Layer 7 of a small transformer language model trained on English Wikipedia (10 layers, counted from 0, width 128).
A neuron's activation on a vector x is SiLU(gate . x) times (in . x), where the dot is the dot product.

Input weights of the MLP neurons that the questions are about. A number n stands for (n - 500) times 0.00064.
n74 gate: 523 593 573 301 492 225 634 455 378 542 671 586 557 660 321 511 436 558 688 541 440 784 358 631 430 408 599 507 630 544 603 408 531 307 218 460 372 529 584 473 599 453 606 284 504 564 340 653 443 668 706 675 489 251 566 412 740 465 643 504 636 564 515 473 547 500 404 554 631 471 441 387 523 492 461 614 693 516 650 561 449 572 591 644 308 404 442 414 385 458 827 626 347 632 387 478 486 650 346 520 694 811 308 553 348 387 485 428 519 419 704 571 389 443 453 616 586 627 346 631 476 690 477 511 597 640 558 204
n88 gate: 381 530 377 530 210 534 307 517 186 635 546 305 517 508 556 403 647 581 355 504 625 598 620 269 431 691 555 658 632 496 424 581 661 508 770 588 472 536 821 349 606 483 465 361 398 366 678 522 801 720 582 732 559 754 448 513 609 711 651 633 385 408 647 435 539 253 476 526 273 393 400 554 539 592 753 535 350 565 544 390 601 567 677 336 274 445 662 608 513 668 500 466 398 374 269 261 524 596 333 474 590 561 600 660 214 582 294 790 521 375 717 364 479 752 427 523 737 383 450 591 437 352 504 300 533 466 487 336
n123 gate: 124 555 742 432 446 638 448 600 496 504 508 492 473 589 678 485 392 684 316 504 511 449 420 532 357 445 422 515 367 462 364 512 512 233 407 347 496 592 601 527 622 635 548 407 386 446 678 520 365 401 583 438 268 516 635 372 540 686 623 642 463 592 542 385 349 345 219 476 335 558 440 466 476 500 177 432 421 540 456 484 580 431 453 434 512 476 771 671 512 674 451 625 488 195 365 361 294 500 389 597 302 697 396 663 233 241 287 663 504 460 552 504 714 546 532 565 412 288 370 245 476 388 527 481 564 769 460 548
n156 gate: 544 549 841 635 513 599 596 605 403 214 500 626 627 350 662 425 290 807 589 457 101 242 517 621 663 588 244 763 263 628 575 349 288 456 491 249 831 795 632 368 431 437 369 627 444 369 353 300 570 509 320 425 373 496 401 306 390 275 662 448 521 669 692 572 460 536 385 442 527 604 730 561 401 227 585 668 442 301 545 549 359 587 694 452 473 438 665 505 447 654 401 420 562 378 465 583 592 691 470 417 509 582 679 232 548 663 465 531 424 303 532 395 359 395 576 667 673 402 530 686 652 438 491 404 668 612 581 212
n245 gate: 528 488 340 431 623 427 624 532 412 795 572 255 623 624 407 723 607 319 613 691 335 387 731 435 447 732 504 427 481 384 313 524 408 544 444 653 627 383 592 440 375 447 508 286 638 544 553 586 611 467 528 508 536 386 561 484 510 557 600 488 481 543 279 267 150 226 485 589 423 395 451 316 472 504 476 722 524 385 496 588 521 466 297 409 573 275 520 610 720 353 364 300 500 270 460 677 330 410 555 782 520 475 457 743 587 443 413 520 512 451 812 459 392 512 492 430 480 463 571 832 468 325 360 618 617 346 635 182
n273 gate: 285 390 424 487 479 492 348 380 576 609 729 752 608 529 615 429 446 386 601 520 311 521 430 352 470 454 253 400 475 399 295 559 168 359 458 704 247 610 630 504 360 611 461 592 614 728 224 616 546 368 581 313 351 266 590 776 554 513 559 759 382 418 802 547 428 367 472 314 513 555 838 410 394 336 305 668 419 590 414 235 682 516 446 711 479 530 255 573 471 562 481 466 416 488 417 492 385 467 492 678 789 630 446 538 396 496 417 750 335 445 384 725 630 608 343 376 467 616 352 336 504 550 659 756 573 351 581 444
n288 gate: 405 465 663 395 372 517 624 597 509 347 547 535 695 347 139 568 496 310 582 462 588 728 579 336 360 697 509 274 316 533 266 573 239 500 103 712 525 560 483 402 353 330 522 538 478 492 357 570 441 439 665 755 496 378 557 406 537 435 642 437 416 849 470 469 287 330 315 340 288 300 583 626 292 315 548 412 470 518 496 586 597 440 278 923 418 491 677 740 474 479 321 577 243 636 369 528 528 584 412 407 300 284 517 513 355 430 270 309 392 448 557 646 692 644 504 472 462 488 369 533 515 483 380 546 288 287 570 435
n290 gate: 407 773 624 518 368 473 774 491 646 667 416 419 715 588 549 285 496 634 295 655 626 522 301 697 509 584 690 653 259 123 456 206 527 781 712 555 530 471 500 583 606 419 523 597 681 504 449 618 343 477 451 557 579 603 725 584 344 198 562 604 259 478 325 437 500 256 270 545 567 363 423 700 513 341 572 386 325 455 546 753 628 388 403 338 455 455 455 364 487 478 449 518 765 601 351 287 375 509 535 509 549 491 522 372 460 545 412 746 625 460 799 463 690 640 343 504 973 394 635 457 461 218 403 535 677 729 468 572
n74 in: 400 821 868 504 565 694 520 492 481 622 439 387 398 550 395 667 667 469 565 537 605 419 578 562 379 626 645 610 429 219 580 611 435 523 241 642 676 482 569 546 572 687 426 637 696 326 704 520 542 527 430 375 417 477 496 439 464 453 497 293 410 545 613 484 504 477 632 442 458 543 609 384 461 307 307 488 546 610 196 400 591 504 599 576 469 569 523 644 638 622 394 737 397 553 602 133 543 511 398 361 442 319 692 534 451 610 489 599 354 457 441 413 416 553 725 595 335 782 598 530 362 428 485 511 239 453 441 422
n88 in: 444 595 342 522 26 608 306 428 440 411 580 465 348 364 344 475 597 556 440 321 437 384 625 440 583 632 359 275 695 488 415 654 624 521 602 641 443 596 662 238 496 752 796 390 268 580 431 369 593 217 504 373 475 704 635 449 734 496 691 605 628 253 471 530 331 692 623 466 444 464 483 437 647 689 595 307 448 251 508 500 707 372 475 530 259 328 646 470 560 674 584 543 321 251 416 552 488 437 567 633 327 324 450 674 521 343 284 627 607 353 579 535 509 411 703 736 446 304 387 275 658 407 577 559 633 535 339 622
n123 in: 406 453 530 622 534 517 518 568 543 305 453 744 323 751 543 729 635 496 307 558 538 440 342 509 583 381 555 332 700 525 547 629 350 212 564 451 529 348 772 648 558 500 234 525 545 462 431 461 411 700 673 157 652 591 422 466 434 422 546 668 724 663 517 321 530 404 208 410 474 288 417 584 375 741 573 162 470 404 340 350 738 500 542 492 642 242 530 491 363 623 561 662 555 428 572 508 448 282 525 451 392 623 315 508 258 461 411 597 461 266 447 297 474 394 223 209 479 292 571 492 162 640 351 534 384 418 530 491
n156 in: 326 542 644 613 463 538 589 557 504 414 741 454 418 828 395 565 631 649 604 512 722 579 484 388 294 595 451 528 632 377 451 575 426 398 492 555 409 508 492 206 440 496 614 508 616 357 590 394 476 571 379 463 586 630 609 364 468 659 589 375 345 508 610 315 567 811 595 346 413 542 534 577 675 538 500 313 483 508 304 479 687 353 484 692 500 591 317 584 438 435 551 409 467 647 476 419 593 213 464 573 902 487 399 365 619 487 398 504 405 350 86 249 459 35 416 713 383 720 342 524 341 561 381 630 376 701 416 429
n245 in: 519 515 454 594 428 384 381 481 423 511 454 379 413 351 426 800 481 689 431 321 639 315 504 566 566 534 481 489 630 567 576 415 351 538 481 472 874 496 622 659 508 613 500 807 668 500 489 531 572 434 481 515 610 811 391 557 418 391 662 436 288 545 307 574 554 691 338 338 550 647 527 598 279 535 562 390 751 480 332 600 804 690 599 341 631 415 504 469 565 447 490 412 504 621 489 568 406 673 500 203 325 405 387 230 546 430 580 382 411 558 237 508 328 337 585 535 541 504 609 295 584 610 565 421 533 337 527 383
n273 in: 403 447 504 636 432 467 609 328 678 403 492 801 572 709 582 588 652 484 195 299 706 439 346 296 479 565 645 605 520 606 440 463 488 468 452 613 632 736 722 572 580 438 302 420 729 584 423 197 336 545 627 448 436 434 319 520 656 586 604 492 268 437 184 500 414 331 212 239 488 659 479 496 738 512 655 583 676 595 421 500 487 371 524 388 370 382 577 574 617 657 698 476 395 656 472 614 420 576 599 399 557 571 404 424 412 421 689 753 484 484 322 266 452 580 598 362 468 292 627 686 525 589 706 420 449 529 310 529
n288 in: 403 496 496 479 533 645 448 753 790 387 362 594 841 692 406 554 608 428 403 303 372 302 246 339 706 576 609 335 324 528 617 445 626 533 567 431 677 421 471 546 452 401 457 500 557 575 604 267 359 671 479 454 554 338 727 567 550 684 556 516 492 327 600 526 581 397 355 661 708 480 642 512 449 491 644 318 402 87 563 643 335 693 207 571 420 804 500 234 395 375 474 563 487 425 783 638 401 285 603 718 479 344 624 671 633 534 725 529 530 428 534 283 592 658 751 485 451 639 393 324 393 538 429 500 459 636 504 684
n290 in: 675 394 360 398 487 531 320 599 531 387 439 762 340 552 593 617 276 456 465 534 34 255 521 504 629 661 326 337 76 399 500 299 609 586 318 505 350 316 487 383 645 420 487 444 295 134 529 263 375 291 500 85 672 845 633 665 549 615 572 521 471 393 500 304 341 424 496 461 689 622 625 645 368 504 650 249 557 509 529 269 284 463 682 534 333 355 390 411 408 478 306 430 383 418 474 566 451 487 350 559 553 549 646 366 323 545 738 764 592 518 531 527 435 314 398 404 513 448 504 428 412 543 452 509 589 354 576 425

Each question shows a token from some text and the vector x that enters the MLP there. A number n stands for (n - 500) times 0.014.

"ing": 569 515 448 575 515 565 412 416 533 508 544 461 482 545 403 626 499 551 514 549 478 389 547 521 563 401 549 581 660 588 536 668 579 619 488 400 511 298 548 520 403 501 464 567 412 529 539 428 478 595 507 553 542 450 344 600 466 521 454 498 519 550 410 544 410 557 450 610 442 462 400 580 504 493 656 627 504 475 502 550 448 409 600 429 495 506 500 461 590 428 426 574 487 671 508 684 549 523 562 585 452 555 356 558 496 540 426 485 431 532 634 564 592 543 532 618 348 469 548 447 304 488 377 543 576 626 583 378
Which neuron fires most, and how strongly? n245, at about 0.54

" the": 453 469 509 510 497 533 460 365 555 511 581 564 512 454 407 406 429 468 483 482 504 473 545 498 387 531 490 506 524 466 593 469 474 610 461 487 473 509 551 578 452 560 307 476 551 556 494 566 496 517 515 517 499 465 533 491 573 522 130 556 469 439 446 461 460 575 449 486 486 503 484 548 529 579 532 484 387 535 683 544 549 476 484 485 393 475 415 537 499 560 784 492 499 583 497 518 451 416 489 529 371 492 589 503 460 426 447 485 514 524 492 504 528 470 451 500 446 470 510 454 512 526 455 506 485 523 532 543
Which three neurons fire most, strongest first? n273, n245, n156

"let": 448 437 540 617 524 525 472 387 482 518 574 496 443 431 481 492 501 480 484 460 497 547 394 561 498 496 534 515 689 452 519 634 575 603 439 465 407 439 453 637 497 441 426 589 311 480 620 533 387 551 565 582 519 519 397 514 488 487 402 460 485 609 436 427 534 426 666 561 464 439 429 521 559 502 531 580 516 502 445 450 480 420 611 462 484 568 427 612 448 474 471 613 658 655 555 710 582 513 455 631 480 585 561 605 448 451 547 643 421 468 579 593 449 355 546 619 291 458 486 417 309 538 537 531 598 596 579 456
Which two neurons fire most, strongest first? n288, n245

"ut": 568 417 478 659 561 590 470 481 455 467 555 464 537 538 412 480 483 391 578 331 492 503 554 398 463 497 516 464 537 517 559 523 594 426 570 526 441 441 531 473 523 397 412 601 524 512 541 557 438 539 514 595 531 408 506 476 460 504 431 511 388 484 539 473 483 426 429 499 453 464 390 570 466 569 538 581 602 481 451 424 591 520 578 534 532 471 445 489 527 667 582 404 602 538 613 561 514 508 514 606 503 362 432 481 581 206 592 472 466 536 570 450 621 532 516 436 576 584 530 433 213 601 581 478 497 368 347 626
Which neuron fires most, and how strongly? n290, at about 0.32

"de": 349 461 529 473 629 364 589 589 295 431 558 426 464 575 499 407 563 708 514 489 416 535 522 498 629 498 449 473 462 529 515 561 642 603 511 599 518 500 615 677 447 519 521 574 434 468 568 658 455 507 544 590 536 415 536 444 482 554 448 422 431 533 432 561 514 445 507 421 587 488 429 548 543 420 483 365 537 536 657 703 331 473 473 548 585 577 508 523 585 531 418 530 459 294 657 633 434 463 443 461 561 514 611 570 634 565 575 379 495 647 492 402 455 480 512 341 653 538 512 410 461 540 514 527 404 507 674 518
Which of these neurons fires most? n88

" her": 581 516 551 508 555 527 577 461 502 399 520 528 583 498 615 567 508 521 536 603 430 553 509 589 391 419 483 449 566 571 583 522 392 496 537 601 713 427 464 518 459 458 579 479 682 403 554 503 455 605 692 459 423 425 617 588 449 464 229 437 519 615 623 465 618 660 414 489 466 599 594 571 342 513 555 445 480 560 511 662 454 562 495 508 579 498 389 502 401 415 648 484 601 428 468 537 438 501 510 550 537 592 552 418 605 621 457 516 565 533 395 489 487 513 502 516 491 545 586 518 510 544 433 448 490 409 403 480
Which of these neurons fires most? n156

" that": 515 475 583 548 481 406 562 568 427 424 454 424 469 479 486 418 502 540 571 546 427 368 414 525 476 486 592 424 508 495 521 511 510 566 383 550 456 610 356 490 579 541 254 568 547 567 560 584 525 424 482 551 446 473 502 635 511 467 260 535 544 532 635 531 615 453 462 540 601 556 529 513 436 405 494 373 438 572 483 482 498 530 360 524 515 509 542 430 435 505 585 586 504 551 535 701 629 591 563 622 677 762 653 511 493 567 640 481 535 541 503 492 520 441 428 484 388 616 559 471 443 545 388 520 459 502 390 492
Which three neurons fire most, strongest first? n88, n245, n74

" Event": 500 516 640 590 571 520 490 581 506 547 403 469 534 248 417 397 443 545 466 578 575 687 467 309 465 645 488 521 502 495 437 392 549 508 616 517 453 441 483 445 465 369 451 537 476 556 486 477 465 455 393 530 537 651 520 448 499 427 404 564 588 591 556 322 512 532 582 468 550 439 539 524 535 438 554 463 577 462 464 355 560 564 541 491 552 521 400 523 408 420 679 382 516 592 484 541 588 510 616 535 520 571 469 474 485 518 367 381 556 524 567 532 329 412 631 473 432 469 451 477 300 558 394 542 599 441 590 459
Which two neurons fire most, strongest first? n273, n156

"ue": 530 466 606 587 498 485 406 336 436 464 511 456 439 415 561 576 529 598 521 494 421 425 465 510 510 323 478 503 471 546 492 516 514 511 493 580 432 515 405 619 450 537 481 373 455 567 560 441 514 564 431 617 544 512 496 403 430 662 365 403 614 521 511 611 395 536 462 546 451 429 558 427 551 525 491 597 497 573 365 361 572 495 657 468 419 509 561 515 432 510 457 499 448 618 633 782 580 510 488 521 557 525 503 544 579 525 478 481 463 562 394 721 395 465 491 427 501 551 486 343 342 567 348 534 486 537 527 482
Which two neurons fire most, strongest first? n288, n88

"2": 511 558 443 600 573 599 520 440 520 563 459 548 553 573 498 526 436 474 484 550 507 416 418 466 530 415 489 403 389 555 505 570 522 474 505 529 512 540 522 433 507 530 447 240 496 519 486 396 463 425 428 517 543 499 516 364 476 591 296 480 603 550 474 673 436 429 569 480 489 500 581 481 469 429 472 575 489 581 354 402 451 529 463 651 500 508 489 571 529 553 490 543 553 487 579 595 389 507 485 555 596 440 372 578 543 584 533 372 525 630 499 444 473 424 515 377 512 331 476 353 289 536 461 518 559 494 453 608
Which of these neurons fires most? n273

" set": 525 648 504 508 546 483 440 480 378 444 528 508 494 605 512 567 409 465 477 473 547 512 592 454 367 394 604 504 358 601 558 546 513 492 382 607 419 349 542 377 487 521 591 636 594 372 414 574 456 647 658 466 596 518 472 502 471 596 358 436 427 525 629 371 436 411 506 675 558 598 453 592 507 591 578 493 554 481 468 558 472 529 521 567 415 404 438 520 347 464 610 448 623 529 657 510 619 461 544 412 610 441 533 479 515 527 553 376 554 461 514 424 484 396 436 603 534 595 397 533 450 539 574 626 301 472 522 439
Which of these neurons fires most? n74

" Ivan": 475 445 414 591 509 435 443 523 487 408 445 510 504 606 514 544 653 527 514 532 421 543 546 466 562 507 532 533 557 516 557 505 471 444 527 484 546 480 422 420 346 444 587 600 494 413 558 428 486 599 558 462 404 472 395 574 535 483 307 674 438 503 496 535 563 546 485 591 557 489 523 564 525 605 463 594 456 525 545 438 392 539 402 437 595 556 487 620 540 546 634 391 564 510 493 310 535 604 563 523 496 519 400 489 548 539 488 711 571 437 427 499 540 553 574 346 567 500 563 465 299 579 478 579 305 560 452 633
Which three neurons fire most, strongest first? n273, n245, n290

" C": 565 407 556 546 506 495 495 517 454 534 442 509 507 593 367 458 421 447 498 579 566 556 482 421 424 549 451 558 509 512 487 535 449 559 488 521 522 334 520 585 619 453 519 432 375 388 452 449 474 520 464 480 572 456 538 520 475 449 433 524 410 566 495 663 507 529 563 424 420 548 542 474 290 487 494 459 516 505 577 619 372 654 597 532 417 605 529 586 600 440 538 585 461 467 597 438 453 509 383 369 479 477 519 481 420 518 635 354 496 400 404 477 679 377 561 215 461 540 532 595 390 477 503 662 394 581 544 534
Which three neurons fire most, strongest first? n288, n88, n273

"io": 498 582 568 566 463 494 551 588 491 486 478 365 414 383 501 515 524 560 456 580 571 445 588 562 472 413 464 562 504 399 500 450 589 562 549 596 449 473 590 568 561 575 383 488 418 383 626 641 393 550 434 534 576 592 599 420 456 620 212 389 482 589 430 567 440 516 510 458 428 501 494 547 466 492 550 494 414 564 472 586 442 522 452 552 434 563 513 527 623 331 538 573 556 391 642 532 648 585 486 536 381 565 521 641 549 435 518 552 457 367 395 514 464 532 572 509 500 573 554 472 398 557 568 455 453 655 645 472
Which of these neurons fires most? n273

"}": 547 644 688 567 470 559 503 551 490 506 420 417 458 494 386 467 511 505 470 354 392 473 580 486 621 414 395 401 430 555 586 499 521 545 536 499 558 478 541 433 474 395 579 399 434 557 552 493 451 429 430 461 602 392 518 518 514 509 278 526 536 503 575 618 449 511 554 523 439 565 541 538 573 438 533 463 588 532 505 497 640 535 450 546 472 416 511 562 494 500 529 565 486 489 529 589 537 565 503 504 557 520 550 510 450 487 490 534 420 534 510 474 445 427 486 402 510 438 545 452 182 561 496 359 493 556 436 402
Which three neurons fire most, strongest first? n156, n273, n245

"0": 627 604 346 486 477 435 541 500 491 459 418 385 503 540 553 456 391 499 435 675 437 474 473 429 522 538 542 477 474 418 509 363 525 490 522 485 401 315 406 555 583 630 590 420 504 592 563 422 536 494 549 437 573 567 515 551 559 489 206 509 538 403 450 528 409 450 514 423 326 611 573 498 473 446 407 581 495 479 477 504 490 382 385 419 584 583 553 506 513 412 529 539 628 481 479 404 486 488 466 376 586 521 556 590 651 569 465 536 526 614 596 390 421 432 440 484 406 429 474 443 408 538 431 475 506 443 464 516
Which of these neurons fires most? n290

"bit": 539 532 497 565 483 445 292 450 576 486 495 512 453 463 472 447 504 515 476 427 512 389 616 601 573 444 545 438 475 562 417 586 478 616 655 559 429 523 556 455 550 518 490 418 376 415 581 552 480 561 444 607 507 488 548 488 407 656 251 468 541 550 409 691 444 488 495 598 468 401 515 556 567 556 443 592 430 490 479 416 569 518 543 496 536 426 515 546 485 450 519 461 508 508 511 677 483 574 406 475 546 518 561 633 521 538 452 352 454 610 443 498 506 486 511 384 424 495 490 401 312 528 474 513 492 498 507 695
Which two neurons fire most, strongest first? n273, n74

" V": 553 506 482 468 530 499 398 542 543 550 430 625 508 345 541 507 502 478 443 500 521 399 484 401 411 447 346 548 592 547 597 426 495 598 585 453 660 317 631 535 497 573 454 497 477 426 460 484 535 361 534 431 547 505 542 472 498 502 482 417 349 526 432 444 574 485 501 400 385 544 572 491 427 468 526 511 436 505 651 383 423 465 387 409 602 527 357 563 419 468 514 427 374 515 701 572 518 519 591 361 455 511 574 571 507 389 521 533 482 439 388 584 456 619 466 255 306 463 575 625 429 487 526 571 568 566 552 529
Which three neurons fire most, strongest first? n273, n88, n245

"_{": 507 504 426 660 453 635 399 471 604 507 373 543 443 611 450 454 406 527 572 368 471 293 410 447 601 430 510 482 465 644 631 615 525 394 574 408 426 402 419 505 373 480 463 411 546 610 464 490 495 594 512 547 507 545 350 451 463 582 535 487 690 521 521 754 469 509 337 509 508 463 573 535 451 521 421 543 552 512 461 456 493 375 463 427 452 424 479 690 549 414 567 549 604 572 499 553 399 465 380 391 526 504 485 467 551 471 455 614 442 614 495 462 435 471 370 407 498 337 475 444 376 508 508 491 579 533 484 574
Which neuron fires most, and how strongly? n123, at about 1.2

"f": 571 540 551 579 601 463 608 659 484 578 569 423 483 580 510 589 379 582 635 542 443 546 379 486 472 531 562 573 500 532 526 594 545 476 797 541 485 453 523 583 462 669 538 490 474 384 583 594 466 461 531 627 666 479 507 520 458 428 340 368 419 578 455 511 488 656 520 578 575 534 461 555 538 446 349 429 548 593 546 415 414 527 524 593 566 498 391 554 574 515 367 499 298 635 582 620 424 499 429 531 581 591 549 534 525 460 594 422 477 521 383 670 385 471 509 419 500 487 465 403 434 410 491 453 526 585 553 452
Which three neurons fire most, strongest first? n88, n273, n123

"{": 468 509 410 570 553 524 443 421 385 389 414 522 448 601 451 501 409 562 482 371 565 351 493 369 526 368 463 539 463 524 564 524 516 396 535 404 374 443 344 482 536 452 466 452 547 591 529 450 399 596 403 586 524 573 352 486 434 500 521 337 731 591 433 687 392 467 425 521 564 506 510 550 551 519 335 445 533 547 454 431 504 426 494 381 487 319 410 625 537 410 347 560 504 544 518 613 475 405 508 392 567 570 535 378 590 482 468 481 511 649 547 421 501 514 355 441 610 479 438 473 425 632 429 640 543 505 570 546
Which of these neurons fires most? n88

",": 372 530 503 510 592 552 471 421 570 472 610 493 522 618 472 487 619 602 523 512 520 481 369 403 423 502 501 541 448 476 587 506 433 573 429 515 373 493 592 484 443 541 545 489 466 577 475 483 479 589 571 438 538 465 587 559 727 488 324 545 532 489 600 419 477 411 510 444 452 543 513 471 520 536 573 469 501 511 542 468 551 507 404 672 380 642 481 589 423 500 367 520 513 494 463 542 450 506 518 421 509 439 590 556 477 558 494 480 495 457 432 460 492 438 539 480 457 635 511 526 410 560 469 440 339 530 522 550
Which neuron fires most, and how strongly? n288, at about 3.3

" ": 461 495 396 520 407 502 549 454 496 472 438 524 391 407 489 542 598 447 419 518 488 498 385 415 569 561 554 424 462 563 528 444 514 467 448 528 350 577 532 467 530 550 513 496 546 564 512 490 514 567 470 500 584 546 495 537 616 482 330 423 493 461 474 546 441 526 467 492 518 492 487 411 429 548 523 638 467 521 220 275 419 609 484 640 524 532 485 524 459 521 666 460 526 483 503 402 380 478 548 468 422 427 449 510 516 458 591 417 489 656 550 529 543 455 469 454 418 279 523 408 455 581 368 505 553 456 564 481
Which two neurons fire most, strongest first? n273, n156

"formation": 445 406 538 599 513 503 490 530 647 416 565 449 419 479 405 537 528 474 475 667 449 547 712 419 470 492 473 552 519 473 447 479 520 544 601 622 552 466 465 562 592 443 399 602 533 325 551 483 532 547 546 438 390 665 426 485 555 527 375 537 441 581 508 553 572 510 633 581 445 514 576 516 394 515 347 525 481 509 391 475 471 398 474 387 444 524 460 587 577 592 625 474 343 553 560 574 599 468 380 643 549 508 529 556 580 408 409 506 502 490 574 419 412 403 501 445 494 587 612 498 274 457 519 453 562 553 652 523
Which of these neurons fires most? n288

"sp": 562 471 411 516 602 572 358 419 486 657 447 625 572 542 531 475 416 530 569 503 558 439 375 564 716 568 543 518 501 599 566 577 506 539 551 571 456 323 499 485 447 575 483 469 476 520 494 491 418 555 570 524 576 559 547 477 402 509 500 348 596 578 478 516 628 426 495 521 498 513 484 517 471 565 564 501 564 414 468 438 480 438 586 568 549 418 484 630 473 395 453 418 418 577 497 637 431 416 434 343 506 454 490 691 365 464 534 472 295 581 461 698 367 549 507 321 592 453 507 338 484 525 461 569 446 548 469 522
Which three neurons fire most, strongest first? n156, n88, n74

" N": 446 504 554 596 503 432 441 509 493 570 426 498 506 534 453 517 553 529 484 422 534 426 433 535 559 428 458 463 480 653 517 632 554 587 536 446 503 341 568 392 467 449 507 448 537 511 519 392 467 468 501 454 499 444 445 512 417 534 539 603 663 564 555 689 408 484 484 482 591 447 596 479 487 400 439 509 566 463 390 398 455 565 601 466 473 451 500 567 543 450 529 533 578 495 626 701 358 510 506 555 535 496 386 493 639 470 592 457 560 616 418 527 415 529 436 232 410 436 523 393 393 611 445 487 567 570 454 453
Which two neurons fire most, strongest first? n273, n74

"1": 507 518 515 614 506 483 435 518 546 534 493 621 504 452 506 570 472 477 395 395 470 444 408 414 528 348 557 529 515 586 589 685 559 512 539 365 451 432 532 574 592 523 487 302 524 490 555 384 490 510 538 560 492 490 363 504 505 612 383 524 610 581 414 719 403 433 443 486 428 460 473 399 426 438 483 593 422 529 468 478 444 480 489 484 451 607 327 594 515 554 425 480 591 577 577 622 367 493 372 676 471 490 397 571 542 536 499 448 475 614 531 414 449 386 414 433 451 372 478 430 294 566 568 597 553 518 500 513
Which neuron fires most, and how strongly? n123, at about 1.2

"β": 489 499 577 576 535 456 446 483 536 555 459 595 544 454 456 543 443 522 432 390 505 433 486 438 576 320 526 442 472 706 550 587 543 505 614 500 452 467 406 526 481 585 428 424 437 516 618 381 524 460 509 541 489 544 407 480 457 616 516 452 672 569 470 789 530 372 513 518 544 446 483 455 421 454 388 621 442 456 484 454 484 474 478 496 516 544 409 586 480 493 489 433 535 487 563 720 468 522 425 519 611 481 464 491 619 475 478 558 476 512 628 550 465 348 440 340 445 425 464 298 315 548 515 513 498 632 491 639
Which of these neurons fires most? n74

"er": 623 449 508 367 466 410 541 401 488 598 460 507 504 496 593 414 613 390 418 624 665 519 618 443 650 495 521 540 525 495 604 536 550 519 509 529 542 438 488 520 422 386 448 506 464 530 631 553 640 374 510 476 299 609 601 563 434 374 426 366 483 477 422 519 433 455 481 574 512 585 437 565 421 451 481 541 497 683 583 432 417 387 606 560 476 455 583 622 432 519 424 325 395 609 587 613 641 453 422 486 581 336 605 377 509 444 476 484 489 608 523 529 524 452 558 478 351 469 612 436 376 594 412 480 416 516 520 586
Which neuron fires most, and how strongly? n123, at about 0.4

"et": 560 447 359 478 559 451 396 385 427 519 617 359 455 644 427 427 497 531 551 519 563 497 518 368 415 486 480 586 635 481 470 605 463 533 513 570 489 490 613 539 442 509 447 482 480 574 632 455 546 540 488 514 390 517 638 398 541 518 313 445 457 504 503 443 481 456 532 470 574 498 429 510 488 519 485 574 498 524 337 383 535 454 574 623 441 625 509 593 496 582 464 387 448 473 518 420 504 578 393 421 428 358 512 551 516 520 480 550 493 505 484 421 525 485 559 468 448 621 588 358 240 485 504 543 368 541 494 661
Which two neurons fire most, strongest first? n88, n290

" she": 391 505 388 439 690 550 501 428 526 437 576 461 511 546 550 623 542 471 583 641 479 579 443 415 391 531 396 407 570 509 557 509 434 431 453 459 568 509 454 598 561 542 585 382 815 337 497 576 459 377 523 494 460 478 572 527 490 545 336 492 444 595 708 383 603 469 559 528 641 495 449 454 451 562 486 531 382 582 480 571 476 423 349 503 528 462 324 449 350 533 633 436 521 448 462 639 551 520 505 512 506 479 501 353 621 516 499 374 427 422 500 614 433 612 422 532 526 558 515 584 507 552 576 390 360 544 545 558
Which two neurons fire most, strongest first? n88, n290

" school": 411 527 553 606 508 500 619 488 463 436 605 399 501 458 418 491 438 565 485 463 387 446 559 464 390 461 704 489 548 558 473 527 492 591 666 414 495 482 384 508 586 415 586 513 670 472 523 570 493 419 623 481 397 582 436 427 450 445 277 513 535 516 611 295 596 519 575 590 578 679 552 569 408 454 540 321 603 512 562 570 337 514 469 500 531 493 482 461 496 403 675 521 428 434 483 473 580 481 510 461 620 541 598 436 621 644 378 464 574 478 518 505 449 501 532 477 492 563 637 452 449 462 548 523 469 476 515 523
Which three neurons fire most, strongest first? n273, n88, n156

" and": 442 511 519 530 553 271 575 371 529 546 586 390 451 487 399 541 445 494 480 483 518 521 513 517 490 495 419 494 645 580 528 523 385 604 505 511 386 469 639 697 387 501 385 534 449 465 394 512 470 458 468 447 465 498 516 477 591 505 188 529 488 546 527 530 473 588 542 433 494 545 541 557 388 478 440 569 445 538 608 505 535 530 557 506 502 395 454 504 510 604 486 597 522 513 470 685 562 454 526 458 427 428 522 554 482 471 363 409 488 591 505 543 504 435 508 571 523 612 444 449 530 582 693 520 498 592 500 579
Which of these neurons fires most? n290

" (": 528 522 509 539 567 513 474 536 452 504 419 443 537 421 434 546 552 668 522 337 470 589 421 367 494 505 407 495 486 546 716 517 446 483 423 525 613 396 420 491 584 408 607 493 464 559 416 552 490 403 302 559 599 437 450 571 569 518 229 445 511 502 514 585 464 476 493 404 483 529 557 595 579 506 560 391 399 500 551 545 486 540 405 505 362 409 481 651 531 510 655 504 514 549 421 642 491 454 450 459 444 479 578 583 503 507 469 519 446 417 570 523 452 476 498 447 443 466 532 471 386 550 545 331 464 527 594 487
Which neuron fires most, and how strongly? n288, at about 0.74

"N": 493 456 467 559 588 443 466 508 507 632 388 441 507 379 495 465 580 554 516 474 496 583 418 471 472 450 450 465 637 492 547 580 521 488 396 387 519 288 451 402 463 507 437 569 510 397 399 485 516 523 482 522 414 485 474 625 475 430 561 556 579 620 473 613 443 516 498 481 559 447 554 527 311 406 531 429 566 352 559 404 376 517 517 535 420 444 458 500 537 562 583 528 643 520 517 581 423 494 516 516 558 455 321 547 588 412 508 402 519 560 538 490 396 462 379 250 442 430 696 474 375 591 501 381 526 541 584 451
Which three neurons fire most, strongest first? n88, n245, n156

"ex": 569 578 309 670 390 462 468 513 469 495 507 397 511 536 486 407 448 570 583 556 638 498 422 509 519 662 557 530 624 509 484 513 440 486 553 734 590 382 496 712 459 388 480 619 466 365 594 455 485 477 387 528 602 540 584 487 434 397 514 518 461 421 520 368 515 521 557 545 529 404 544 522 503 569 629 572 498 450 556 643 537 529 486 436 634 558 390 359 630 451 412 303 457 521 580 525 543 613 550 415 358 536 596 546 570 519 401 384 516 470 518 583 381 454 477 514 478 419 658 436 493 422 589 452 493 513 742 440
Which neuron fires most, and how strongly? n245, at about 4.2

"/": 517 542 337 638 536 552 504 462 419 481 549 566 419 480 500 495 685 498 385 416 504 465 515 557 546 421 437 405 446 586 589 540 443 479 501 580 473 542 539 399 415 417 528 372 557 669 536 521 423 559 509 581 564 497 493 423 527 623 469 449 639 496 369 648 425 382 392 478 520 547 547 551 414 443 371 490 379 474 463 583 604 577 358 522 437 441 504 581 430 537 445 516 496 466 541 629 396 433 562 369 512 607 516 521 537 542 279 532 479 657 553 547 443 523 466 412 664 423 471 354 330 586 432 659 392 550 599 610
Which three neurons fire most, strongest first? n123, n288, n273